Layer 2 of a small transformer language model trained on English Wikipedia (10 layers, counted from 0, width 128). Numbers have three digits each and are written without spaces.
A neuron's activation on a vector x is SiLU(gate . x) times (in . x), where the dot is the dot product.

Input weights of the MLP neurons that the questions are about. A number n stands for (n - 500) times 0.0006.
n25 gate: 651533401738491658543477654537524588638566430380431465359665316462455251606682446537591583370519573456514634650697377375375619608444547434344384567536560556264631371631572553557543323489575383516428618317489650487299437485671310603575531615637754590561583585480452565369418496538700896476708438470431592473508795429523871269637098574561617566393478677456501515613678769598618287548354
n52 gate: 529625681575464489335773179559551586639349264277333633342588584696560479520474568436624404275678405323302358514685532703570218417399681301486313611623505718439486354550532408587540312744426504320785197332638478694509444633473476687664109586578527614644378579287690201625620582456442240622347523444447956783412421535756598347297504438391616401491360402585512599731474586294495710207475
n93 gate: 419468453410453475623554569524579578292504436503576466695814468310500528871542465628448538592274217576349399426600584527489637936666357652621534285666253559166500235814481567710501723438360025796391703465583483288526545562496549513228080534341611517688460160720377510434524505465610215613677496592367541563425495626424450522223507473481962513397426637582553808220475590446472620627654
n101 gate: 422468535503466254261457515640484449392444603638104235285623209220655410132342503225442450399644798171450493812786477267395539503480563402319240489259519251341293438863506596408351240274339482378498359521588491555391212659465272318592667799681796747803512649223691578241227646212563628457256358689716460329287585579583642287804369528590496691321431592593677548716601747696418803439553
n228 gate: 715666557738414346367433406343625176328567651564516493556630576539473380368660227493485402442455434428644549503306798345499555488661640668502390526457409759432450319461433423581298474334542413770692572534254613632614499204651381868594209636067488392560475731380660561571746510680445694478503526769474518682670416560493445403303799453581568437444503630522638435299518441158497520662554
n234 gate: 384597528603514500569620502582318633583596686577489533462629715679349447560616365432366557332531547194555235441616352561538621389406386594402529328534489936446596144306507555583708419508482386651410561509400422393602645426380684406319543489453391324449587346566413635544567389686655619676591544290605579780456520460628168612765531632455305435630720439582317425591438367499571348153557
n281 gate: 581379497322812626778639388541492476660529610448388657599292483708316402615695394464462503468222676513323505618525572515587590666360414495474609698767497530462723371429627393420637469707580473670371574552296773664738612207345491739202474450504583616469309355652475482511434419391691561469503515448437492332522712693264389521536538420277561672454563253423406640625738729301492364629392
n286 gate: 539600209586361647696365736456563482493158676936759547466715571491449310496536536677399340617616567616567321474595306490427715538343368590923513173577677371594305441370285417578713571461568650625887432515392652309520282669620340530546383483476604524591674336627395493573654607495626306519429492472306619381483315318202527501660557535635589377503446484647552284311855460576677333417589
n25 in: 575397523447581438686458662431555470581759799420575443492386462463323401510466325519479573566547393677433561613525549471466712646595422622383474500536548648533494524424680663419633381643515558546254650581277451418321683464843439544558315603550422651505806721572543457469251571568531889497643492441528181633570726301441522449423497418450449674759516623422608451566474533436561188338703
n52 in: 457341638397451406529212503540434431361819725704587517605376478319451538306119500484325790454425310415562721417544482523400453702675637467448312412448132596439498580553627452683057380459402269197593630524788381376401487492564626404520322563462464415876625298290674515302668481385277629363561288459708447567754371592430734443314443547444332863336485765609568420463467703597636493699899
n93 in: 523290298254407756493620591777693191517375597434778514306754446632393375515295440757697654629777777410640651542319516427449492262358791539533468279507397378553196577491574521623479421560457577267551264653319514274415358665476402636527566404317512468471352459552620385456277668549555613360534384585686566454522568570362641449264650486658525473465215309731354694545575639443546464613374
n101 in: 702620563798472531465446129617482668588850375240585338699757511512374524603517307322288625393360643525564552484653536436537340377450243601548535553402459716456426372638773362150631536598338593561230222376256279639201525374585583593733685557585648501601535309515603487328367314621454621646587317506222574616723251565447646751448299515662548484596384288338393547569441440552547509444469
n228 in: 633384462548323339350703407248607290293649587539493572570486421401484625395550220350359449480559354479528826401197733364332554354542517496410297360486413472371320486500537349673341421641502466459607525589243454462399412194477457598803122625431461698702479625238843469298474542477420834473590431607433329757596503586476476220467708506526586578370490731560681491441378613308430659607708
n234 in: 451302546587510448555488669603407529569586596390570578367553503769294436351590497499552407353715391481394456487578336652564643603573680396424383293422597529451515399383611619830579442516551584522380563583246508372410469583375492388417411392504318607479603592499542542329318526561287509482457772315715433581588615615619374431701451550625231647360487559760419489584340332544513332441785
n281 in: 339225532448581362449721504490630494457516627581347579445555409378519697538593630408456760433567518780236644702505747443437564613469393486396385799538537529585446611391656474251445356597495602538412249583590616484616397538201548550302452495615603604449487475626383619399555583374625594383620150587682485275720522598333614415512539447414386631517420403354413625605777660282485574390534
n286 in: 514340384494548451432710641409639370518253482943672562618641464467428448524459457523352340488494617527468577424563628412420548354373589462747306279510555401497345497406456635596491322474546533434660212506506564139518403700562366489559553451588632696577667669413533558404554482357677563444306500399524662322414267421389729440525594542733573500389382553685577331264696638499530611445631

Each question shows a token from some text and the vector x that enters the MLP there. A number n stands for (n - 500) times 0.011.

"z": 450486464593515406445510487422440508518507566683509519415465614479675467555540418552444497568499311466374658480340451582313514425493416347349441551456464424481530574624480341507454502509385557492526542588475416427367445521522498541717397530471445565593481378482565573526507548441510476473408486626478420427556495520465497430434364490453453475520440490678655534578545616564418431571524
The neuron with the highest activation: n228

"th": 382538543451464565490507306418287500481573591473457447387502556433513546507562569547384548542423428441488714604494511476557519458416609424380426407559577430502501448328517410444324432507521318374526577543438531367604366626382498469396672724719612455504485567346576523632541540499459399547455501384469530519507470523541563464492550484607436536463458534556451537541622516403523394672576
The neuron with the highest activation: n52

" cover": 498491505433497339478504475458444434593656593591555473520579390358479558480489518546382375422431669408507472592412529423561391530563537535445291536484420391462521609592468652475543545441602489592619441547513473509529452377612474480475511371409449497492588531314612471418377566512563573498357296562491584490509468675493452411508423652557460498480587550489470631495421576407488533410602
The neuron with the highest activation: n228

" (": 594349548567433432399485520471417476528551562438642515247529559519517488562449424559391510483367639525497639555530468498520302539437492499416493539416482624553450492364547654375542560482496642525327584377429439369616521325351531533444407693456569531474490432474580496439416503425514490401516398445574494570510404512653566501463564518565368475524578520485445728503479599409425595591487
The three highest activations, in order: n281, n228, n101

"o": 509618404516628452531503419456450498490423497478572473438485424388525456419488485525405653374592502446436610588494422333153589504558673475458340579531441365429504599412510443522524541478359597420628433476448555413436563405366517555602630474420608627535423384551489491491549422428490540461466391411499403593626471568537553451517512582529552488412572618561594466431607417569418534532599
The neuron with the highest activation: n228

"pe": 417607382633569499496477533447415450473524492474602439466412400396467515497472416626373546411377574461377455561603514454502479451599671476600474586357410386470478533524397526483472412421484327617479412597489533386411497596571528530625592466424587593499398534409590462375416386412513552562498346416484462516566457529389493447558456564544331529366400615591462612540469577352516579733570
The three highest activations, in order: n101, n228, n93

"\n": 511401595677489469567500656519488530545664580567455471519460575423544537535479442477431449377465530518491515861434442466459470470493635493382323502422425541536454485446526545494491620453564500435470498590462341595541465351442539516541545498629395457519569460407492496412546547432534511549708439333528499541536496489439494488586489562547422551466568547572500488486361482463433584448392
The most active neuron and its activation: n234, at about 1.2

" point": 522315554390487636498522471447368524488481323541454500477566329433489406417412496479463476531568534485453514635482554584547424471379678505515544475568456540501444506579532596490535600481509464389593400573640385465548314490411486510479453455607591597480761452476429548533540662484429477576325334704481516559479298559608546458478455401589270466425468600369492507501398546582538420273510
The neuron with the highest activation: n52

" 18": 553512481537548455486368479427491507506609594419386559476439408510447489578473413474411518545665386456568549603598481573615413552422626500326577495293419472518402511489564527385423261447367470489352571500606514380493495589377506505413529412667533418550599353497495529510435632570495542517492489399549593488532353493646531485540473341487470533325481515609475399736576471319527425504397
The three highest activations, in order: n101, n52, n234

")": 556442491526521474495479445530520492518364532478530525388429475467622399553548422527501434625550453507374649736524472499287519487535612571469331531326582618616367453383566551545446438492586554577497453537542534623553511484424466495639500439524655481474573490580472562354558638284564504520391470512543549468491327508489605473601590456423387516471419622478493523508554492560390530538443
The most active neuron and its activation: n286, at about 0.83

"c": 578574498576481452525528665415428500536618496578488512519513551432599482520471532497515583549569324610360762410398614590439585429472713419548591451568515453581426510451443487492459483528361543467546467515561461273407482585401484499577624567437417672590402348477437516569399471533431489504536549377510428511504455587619456466471468469527519635258424484594405606580562545370527433454653
The neuron with the highest activation: n93

"d": 488586472585535464461565497452431497484321459560483510524361599408672590506622502433454488516562461475415665579493600587414393378598403379361535436561516483460470581551492504529472533431536446505527639314457395435490356412388495437421603555573361713556590483488616457520402454607384524510569389399480403517510572588517541453539462463583332485398517446644604511393666561589449549559527
The most active neuron and its activation: n93, at about 0.24

" Ver": 493131422535511412503505426527625491504641579610610543491440643554537477568428636551661406366513461389479587445542527433398481425531514447436458556495489519606485538556424478443563563537362509482508448410495408629460527694583513474612418547564561512544518478456482437518523460378507573509528377699480322524583481476471408398541446500563529632502511356433669521698333546547404583688437
The neuron with the highest activation: n101

"i.": 377622463652537432407506473533664467480531461452415582456428636413643541535555537477413474349537485638452448652293406471567350536426642461355448604557567387452366518468483424489490478537535545495501498401466515489505353455435477572655531472500364521543472467291547463443398415351587491538505410468498409618478392529589617439516573538398442495531425449584531460378417450452381625339425
The neuron with the highest activation: n228

"00": 446431561638442411570455383459398462499471522384295543649407408416650452513567373489555494323628429405518763581463492541612340512530548426422435519364591539485490531637595479529571328423481495488351576506568519425629526530602497459413568456611451459557526604301637536479487451511506557523471423415532533431563430580574482420585398609641500465316500502482475423508538519518542497481538
The most active neuron and its activation: n101, at about 1.9

" designed": 476317542410516360529573475550672498532566479486504494601448424480519505445601689442440656473744511536529557559699539560500306538521661433399320462544406495606452564605504550596435414558547441439476370479506472470598438425603498404420518420608742489360508596543570429440503744379536496478587366563493534604482586504559520504537516654492252525487568471360516560489462568455571409526504
The most active neuron and its activation: n52, at about 1.8

" ch": 400307544405462490529473442436608503435567420522601512645528593384468464481475310497483481670687376520606723405498572484510532508547406522446408484443538328552428469421480639469521377456522547543591430619496448366528475534398478507622467620409512599592330524477546433505410437473558489523589475395483374386509508651562478486594448458610384709565553584372528533758390479510444559458335
The neuron with the highest activation: n101